Layer 2 of a small transformer language model trained on English Wikipedia (9 layers, counted from 0, width 96). Numbers have three digits each and are written without spaces.
A neuron's activation on a vector x is GELU(weights . x), where the dot is the dot product.

Input weights of the MLP neurons that the questions are about. A number n stands for (n - 500) times 0.0022.
n8: 404525479366314620400595534428517526364661435504526504595542547535820497216570608339402142723521562694527354350569392431543660270518397478330633514559496422597348542446517627595482410462481471470287376423549345446434562418391525635446435448319375792468414500457268629245539569537485487574
n39: 570523515581418507321631681673573373462414557695580508528432528574460602529488624621403480657449529705318548333637417559552511679655111279659319399591629682452442428377409138662681762296321297669582455659476531209427410439500657524448675550593556604579629416612429547374599615390231640468
n42: 692638496349536472459544402388464317602627542435172639449536630380493444609485624290696533504496401617761507443436709284350606291374461478684580471411368702414561500437440616304590611486552324481442636644467665651461705670703357323480401504735589618500535557622519398662541381489712486460
n44: 280509414356298678686350353321621523470556610622435460474486385387668420356445500649310711594608455614555610495603449357397597273606389536539422461615463869861624842367398375365428500397543742665448850627421303612547405542681526240807432228519358368562380270398301682561659419374482733430
n46: 701429353418271630416600408513389556500537641425581240771233301554458384367712500460863596670504656572476698569556478481449520465673896312730648483166376404360671708650439363233666525324757646574587591560538541586688539520465517403578540418563665317609685541504363591521555500584763426467
n55: 352471369493448644482865378563468556580604772583336563540551382407376618638602550550457558555683500769483595741452661551622486703463426537507345328546323551393539555356651412436544685546637594633464628710482589370638534433626507515556728611372640528664508549772427633467394606486450547682
n56: 830433377431284552468624303596488255447578576477354496614607272395460278583475595462687670520667337534356639537625633390375504447568531580519327586409521500396819206612363604394170500342649609591504725516539642269473500634507504341427466512618480523298483523444454398520746794742633471524
n71: 528577464354355439377575640455520588520520418295653479429551579590432400529718550378600469604557454546386439374615539611552392367596328365650553389229306653497745335404304733521517513464493332319721255514541517521503458389490612599452579490435414378622393533521346594469490379490699674646
n75: 408493640481713573385544493796399462331558369522578774507508567478319560605336766706507633665297682546468518420286299486507348743326493537309603391504702434340461691420365492560571561360583490669467381572339658677489731493476592437484535478673299439448457607519554376603385325715404497504
n80: 360624196340164433702578641477290602671518526677282459504582468500805428608689547443588647464333597500791347629390561301786624500572491614513560443280675491713565645348582651261382456613380459388460716808424365537652316444910656419485556255190491548482547595532316447781325553504374496603
n84: 536445578547656424595616583631503579734466503514433440476579740404353470522569452482758364418349612473557549522529537445422269460338524457500380703387522601334439541536480485350220595442402410562528431417712242468459507281366663552633403503463581564584335544489706441145584323430610659441
n96: 284619592358448647383500486581244335479522301633520470388433691643358427607560622377475540607500781737570671455515469490585503781412468389525500407477577460360330516455664458589788688649367430364722579713565684351415522332626496329270490585430419493634531511614374439514602504490443662478
n136: 581440464734331458398710496637464572332693418299331330593680479516488539474593244397708720438376496328668520218521551481434422525541433633667725765389341671302310403485476745475508580456465474521408299383500409479210546370649553618611261316609451512402659658521667166435300522504628417321
n170: 278358635417665402329461533449489472300531437691390461616317609470682574712580439516519423524580540262667593300200520381685567783337549457466649561451684678520594296602198618496586492474588440367443408440573515662658675511370215384344716542545621500430614605617683389392364450345480414307
n207: 421463243719413461790515636555475314628612673707619445492735399743374352619435355562554425457401608733532349552735496317296552431454410419410548529877509341305329708540444368513317537353301354504310302444529586337512487383590417517404339496522568736295328618276412417233710355460355640370
n209: 653484544420624432297395556497497783481397738609464444474402497519395357503574469438388484414724513356488624345430640448404488621628541437532405397520414734583617563362707397503533497427377682439551546500413478493484470497707484366692472557427497266393606768572373455633572665450500515611
n211: 308388354570675590517440500368393323589379697601396441599507628379565327442606439677429633618574606543598541588608554567410530687559630420667557399306489592431776692642441414416364480503563365571443422437486324566740236612414602445452546453624521749476558579541417486534462537349414370312
n215: 542598589504512338434641441793486651461659163381302556595728581363577427523579454380633540493601489482493449534403646483671339538654564522575473435634446613733525409334134492462348693489331523485615559417362386298692504507667595617317518622679467553365577535666654532584691461507477412478
n224: 517458481430546396477539481678649717481545683494429434581654722612451392483276388305662516424576393425342474423444326572421509417454620484443291551436476555503494423583634538676444554374514467638436282467474176268519487694452416461454344468479444387419575603516285573481367364593537503523
n242: 594380337592491728602421433476603448601450695473457460671391370488602429220431574434485566587485395601765618540735525482623496363692458516496427492700644703318416563729771796436472199458424582329362740436465644572603371523420411422568699573258354606707627534630549500399531576683512544765
n254: 426469584218487363401696470392423415394496609267269332406483024380567564396480389591527488384504504466368662622456628420376451439642531560512582395636321315631741521533443512492328354485390630516326530447535630331389379413563672334564439508492583565696723188662396446680551665590166467555
n266: 573413282298500434636399529660397319668275639513536375352547673478443250602196826774716605473491310542307610337437588361264496374297509496620441829408301439438445202599344311675206453543344428564522463378613560585684586496451631337447513586500611585404366691456842513417531618253326793426
n269: 426508296569345552361464538504481484625769564453555444358317412399409545479557541153457555600477345580739361484516974574424534374576527355473591504380404480384700308534626571537617434581372170533527758484677646516662524603544803655418283554567328266358492538460500707583425543379562647603
n271: 642500643596281500406589699555525556631712493674388358629423525341518486349326417177355471485631289590686565378423447356471631408392573285461343589402303475482483272480459757541405146378372612399557500493650507566531470535668471453453369440680424403489579597558515659500381341462387593475
n288: 377460636424552497478595567339276660539871415576534429357417515540485398640515543332525655346428758429359456302244543599567398530519507365478423340481551684597565504364358547443496658414707561350424238318324547492450671489414423533307723413469589579585213628589450333618274540415465579449
n296: 547600437629575500504481415459309534383680613520440318468601742348504643633622202616696593405600609633519655282525726466496570521529453583659424408802397804500472382197578436421290587326303355563616462634577385467203642304580569378540395209422660472334406618377911560532488526531581443415
n299: 289470515433558330569504463562478314573330504602591496420500604545423638528334869451380538547515587566540162658418472368644603551404556652545663409396767676702515583547614436547438347608347223564436413622298470602366476290446561155600412575553457396450516478728577651569327364602684681332
n307: 621653421397577482539595488651563560373414559264651710490413588599387586531470541589551423680424497593500724377460436491366407590490421378532265430666514632173484747390345446507543528277392547672564479633468475467522590544319580516753571541538657437526524375510480404465468430620470551487
n336: 553447405648547446449424586478401515621564355457580680414667562479699411458269421515606212635578507334476583411552299393522452496159518174401530735568569601529560380486372527337474686430582573489514445615547486507560370632551511330351306316742292388403621500565606610500410177503553590525
n354: 613603508241343406570580230677530657500646721229480589535547338491496454280397322679847561580697652592587723644571404237681237348417525535185468513368293656553437570775429697371389326369547496505453521607383432585665549710602595513386718509361518546743340618482670375743539298504669334348
n369: 600437635671380580364523510583472504432525537475634460581489651388347314358474478500535379666528614548575179456580575398276810548371600435476182444545402504378417496463668478518601559542607477474486591489447417471403529771583648447647421402701320600731466438529272560440475469796690599610
n380: 438518612416273360664685730553547416432661340401626458441480710580426415774300702673449582413617634564404727531329367579549600756485565508456616372551567578421352508612514430462711576569580486543526338656574504557486489453594223269399218529492504403392590626504566419733541288472570310359

Each question shows a token from some text and the vector x that enters the MLP there. A number n stands for (n - 500) times 0.0097.

"H": 528451543747496401285333430417523660478344414406372517387430562581672599501527571581411550388409555301706452551462463623298405405514533538513422569520431354536402575582653447497498505533629573516651530737712411206417530570360472666322611419618643475462386491485550633508444260398568338570
Which three neurons fire most, strongest first? n336, n224, n84

" sides": 506507480643406417492289487341600556374118508527408555446575554458614478647484500561352574400532345427535269647558479558530455514517617640458552404487557494386412550423631396406468494583601551491785461892516441386574627641342493634305667378478529434478525445423528568537349482391626359351
Which three neurons fire most, strongest first? n80, n211, n299

".": 504420430590304456427240556244511602534251478521192537372648390460556645665416637547309453415514518381585373591409433504485520406617585579505394539518451451450272427347672489319541514513680610420671542792592545437439471477497494602422712516582512479450379399449592581516395508453471426414
Which three neurons fire most, strongest first? n80, n55, n44

" World": 537523466602434466350307617446492576552245425500389518358527473385527604641438615645307702510370408326546458683520402624614423430596564675345554483490506433489388541443651301413588514455647462380549441754551554469402514518234543646376717395626523515407438486451453488522436365554664272467
Which three neurons fire most, strongest first? n75, n299, n380

" she": 466505627558387373428139452493595624620259456340267427364483486622454540541426596644305525355460437407460323651490372544310460473652599755517418516580443487417334552440525337448465439597619682304609463765487584431412337524436542650263598370517456551619393435462510515532515483518559389491
The most active neuron and its activation: n254, at about 0.62

" Miss": 564340640677498460382347490361612592360124508486434463427516431510357568649482607620216518444469478541677323535563410678267406284546464550513589432421483335492519376491488454388522544559671590395624436775513562366422530524468503778472732403581535422550309427378506554418446419408561456512
Which of these neurons fires most? n71

" other": 524604614561341438366153536254458559509196472464231527377586482511601460522562490541324452405448466477610469669550497599336391407624676637424594427578629450346411509514594318482425392438524538421624418766601570401428346457347538599334606399490615568375412563397462396413452451415593341375
Which three neurons fire most, strongest first? n211, n207, n80

" Higher": 474593600656378534372329510297692594480214404391406643376620552464604597412475548578265541473453293516529451555433456631398440292566458611436500460488496433555276555486709386476474573492613612420547456812505484546481569430332522733261706342555616523449329504429507498409512394464576326436
Which of these neurons fires most? n8

"ong": 523605607748419478299392512424652571369172534338413454290496502499491601622207578474390567510443363494509466510570483551343432413571504518376533560482419326400400601564575465536588564502633621415735483856596495343328381450392478708383668399499497472538432410384551525493499417425632390552
Which three neurons fire most, strongest first? n307, n39, n71

" contestants": 509443506563474396395283523329725550504210484557422478400605393470511398687375571592192657418477425452598243573690380557349548402644581601553563436459480418360442548448531335384526508522594670369754418780425489372441498635511463666351706566493584436569524391360508584462355490459563422480
Which of these neurons fires most? n44

"ib": 526559592668463410372337436496562639266349593465378384311617437457605642583374571493477567395473446189537464478479489581184357452426450502380530470517493405398566494519742423443375436545615727357542478827584413354354439462375518654346630592543668505544452478318605502464608433485535530558
The most active neuron and its activation: n254, at about 2.1

" Until": 546529570506328427521400315428616632498208442534352495363492400519445614561424560690474510353580411517659313584543488585471456291587547613473419510447412365496309456437631528356572508451571653514544476803617563465260406537317486653179637482629593459359364499399530511430511487509591398445
The most active neuron and its activation: n354, at about 1.8

" him": 417573602526428382334217437297575615478255536477297412400609421544517544529401609647301503330475439422529380592466473610379506390641598723602428534644431495402379497531464331391469374553534745352706591803568544438436431525323571648214576449465544462500443458403540564507471502480514389569
Which two neurons fire most, strongest first? n254, n44

"26": 504576683574591426263103455336510591511299507355411553407498489476600554631471665579444339443515566494589502589598486548461327432543613692368533550487423390466421370340581398430562471549690761383611527558593535426305328463547443687265560566559585422380326458431674598521613379354580490443
Which two neurons fire most, strongest first? n336, n209

" Phot": 597376552690428390422405516332654605454125604550444456360506514405462506600481667552390427417511305431583499566503425736387372409497497602396593479499552431511359534487680403464485709499644580510657479763472497470451601567302509876285577349595627482434517477212435494547511410490547499589
Which of these neurons fires most? n224

" sister": 582460470571422442350189447234620628459163485549367533429586465490517508630440564653217476495448462486500355596609380432368604453717615633436649453548481489351350489480624411392479480623557619289623465763425460391468486540484479824346677501467513496450307565418497501407567511533618313457
Which of these neurons fires most? n207

"==\n": 620456403617357466370313478448594601463240507538201514394621350467551565565486704615269493406476527445538499602546396566398438373541723677462517471565477436421253411340730541525608544546666623343709562599638570409400519514476476536455715537503575517452276379519616570550423500440517360529
Which of these neurons fires most? n55

")": 554513620656424448379345477381597627449180474482220500365608521553542504678545596536393521451524409349546420606497518698539330459596686559487415341636521400364338529425573413458473508573592582273626453802420584378384445504428515553406614569647549459340417420464605590665460472437552390384
Which two neurons fire most, strongest first? n215, n209

" Olympics": 565555502584534430422293503364599467561193418449339443440534514417407510657380556593337543404367415407648536697587383729454378488607560721509474357427458427455358498464617392437467426524707704428663489730477508411497550545251507709387656468624664431373511396399492599380361464538596332528
Which of these neurons fires most? n211

" water": 436575533605478427276321537291517667560302371440251495541486489473497444537380571507273469379492342429400387559613317596408515350481508573466587519478481442515377582463649364541437577568654629436532511815480421425535572598211494744277765471483552427446373346448531603546500460425655360385
Which of these neurons fires most? n224

" of": 539498559524457376339262420299535540482339391512326557512563394474535623552446556592387515429462304340551413641570680664405391334417591569476602513595536400440434327470750436416613481505497604331644522817578526479351327653468542672269727547650618516414242442386529539501436532408537361448
Which of these neurons fires most? n269

" course": 405589554550355534403272432340506531570220379396364590361611482562561506640354520543352387332448435501563416624729392698455424447649567558457570413443553452463405413573556449418383512561662598287683497791466539293466466654315492796230504436540579464482407376499422638403375520379469344429
Which three neurons fire most, strongest first? n336, n71, n211

" helping": 599515466537364579365265368459584599467328612370264494484712441569471547481396551417228473287590501484578376609443496633484355344716660761480497457574457490355384466457659419418654523517580628345567479778496550512479452644529417627245542428516548471546376496291590478444502453449621383454
The most active neuron and its activation: n354, at about 2.6

"ind": 528537633693511431340226412537516674305170558232367457443536463613624574486308559517483474433471474453441355570512548689271275519538393481357495472551562372458431570504733481602554516498620564314711433823622509445400514502478472790279608498557536519498439507300472438524518415525532444439
Which three neurons fire most, strongest first? n224, n75, n307

" She": 509508665630412425400296450533624605562282392364256446379453582640421462544503534588337571390439421466504382629468378591231362550680617694518404557547472458425258602482530396437455465591561705408544465755646559390446368475428526808289596370497417543647333410473503458509488494556607373540
Which of these neurons fires most? n369

" ": 556544634597427469230316477342569648582207475466271424449534448408576518660492597560542537440540415581599449621435478569428400390487625672440409392509518500387341500446512372413550519471689594317629510779668486329527487537456507758306622451623712611405426395527550460376463311365506433534
Which of these neurons fires most? n55

" |": 585445554529355423429403556368641581384197443550348376378496408566555475647508589597300500461516389425578512548506546657441419414512604624536458484471567406346258396448606384452694452498693709510667477835575533354373434487349513787463636482652593423467386423501625595486489462368452414434
The most active neuron and its activation: n39, at about 2.7

" represented": 538500615646355393666255420377585571340177398447200545479621460501513556509360584573189448388610317516633356596508554584422506361536531488567563404439450520388283397471690319396626445559593582384601474769514525464630332556493500682362638442517477462486370533415526563483478452447626480521
Which three neurons fire most, strongest first? n242, n44, n80

"Career": 484630464585421488393284584430595534448389426580395429450700437581524402565541632563164565361427551381581209561508458674422515332770506541527561543534503530473337462496641384315533486562765567425739491669577603381516549661335594726158567502600661521441500458577487622432384458503573482487
Which three neurons fire most, strongest first? n269, n288, n39

" in": 555506706532435463471368393372428616593252481504323517525683432590533543560485576649376505396429358417566387654557502521352483289568606670454574555574418421499342340467710504409664482480692594441668532793507548519416341573398502651243620500568643478455258368371565416561577530436616436373
Which two neurons fire most, strongest first? n354, n42

" focus": 350582445573353471399325456346505573450107451558325457381682410598573582562384587546264426410497447450523412579663383625396391309686545581539716491442497468505293478512747416398385436509563614267550406726517533508484547601370522776292641454608551421583554471414442541384503457432630546503
Which three neurons fire most, strongest first? n8, n242, n71

"est": 524546443679381551422237503311535639382245491355466525362554427597568586544312538542276467451396541459604334574554473593364557407659513469328533293504492524442319545424618519486341476612591637391674394796659615434234489554488553680318672507631556520451412523475439557486471465329561557452
The most active neuron and its activation: n207, at about 1.3

" |\n": 634416476667350355419257545375548644412199497492293374324605362577553532499519676581297500460500455538525470605509452677431602395554742598439564551501605444422331410471529424475621533516663625358792469712545561357541459435394595530402685459656606480552376425479581490519425428397579425443
Which of these neurons fires most? n46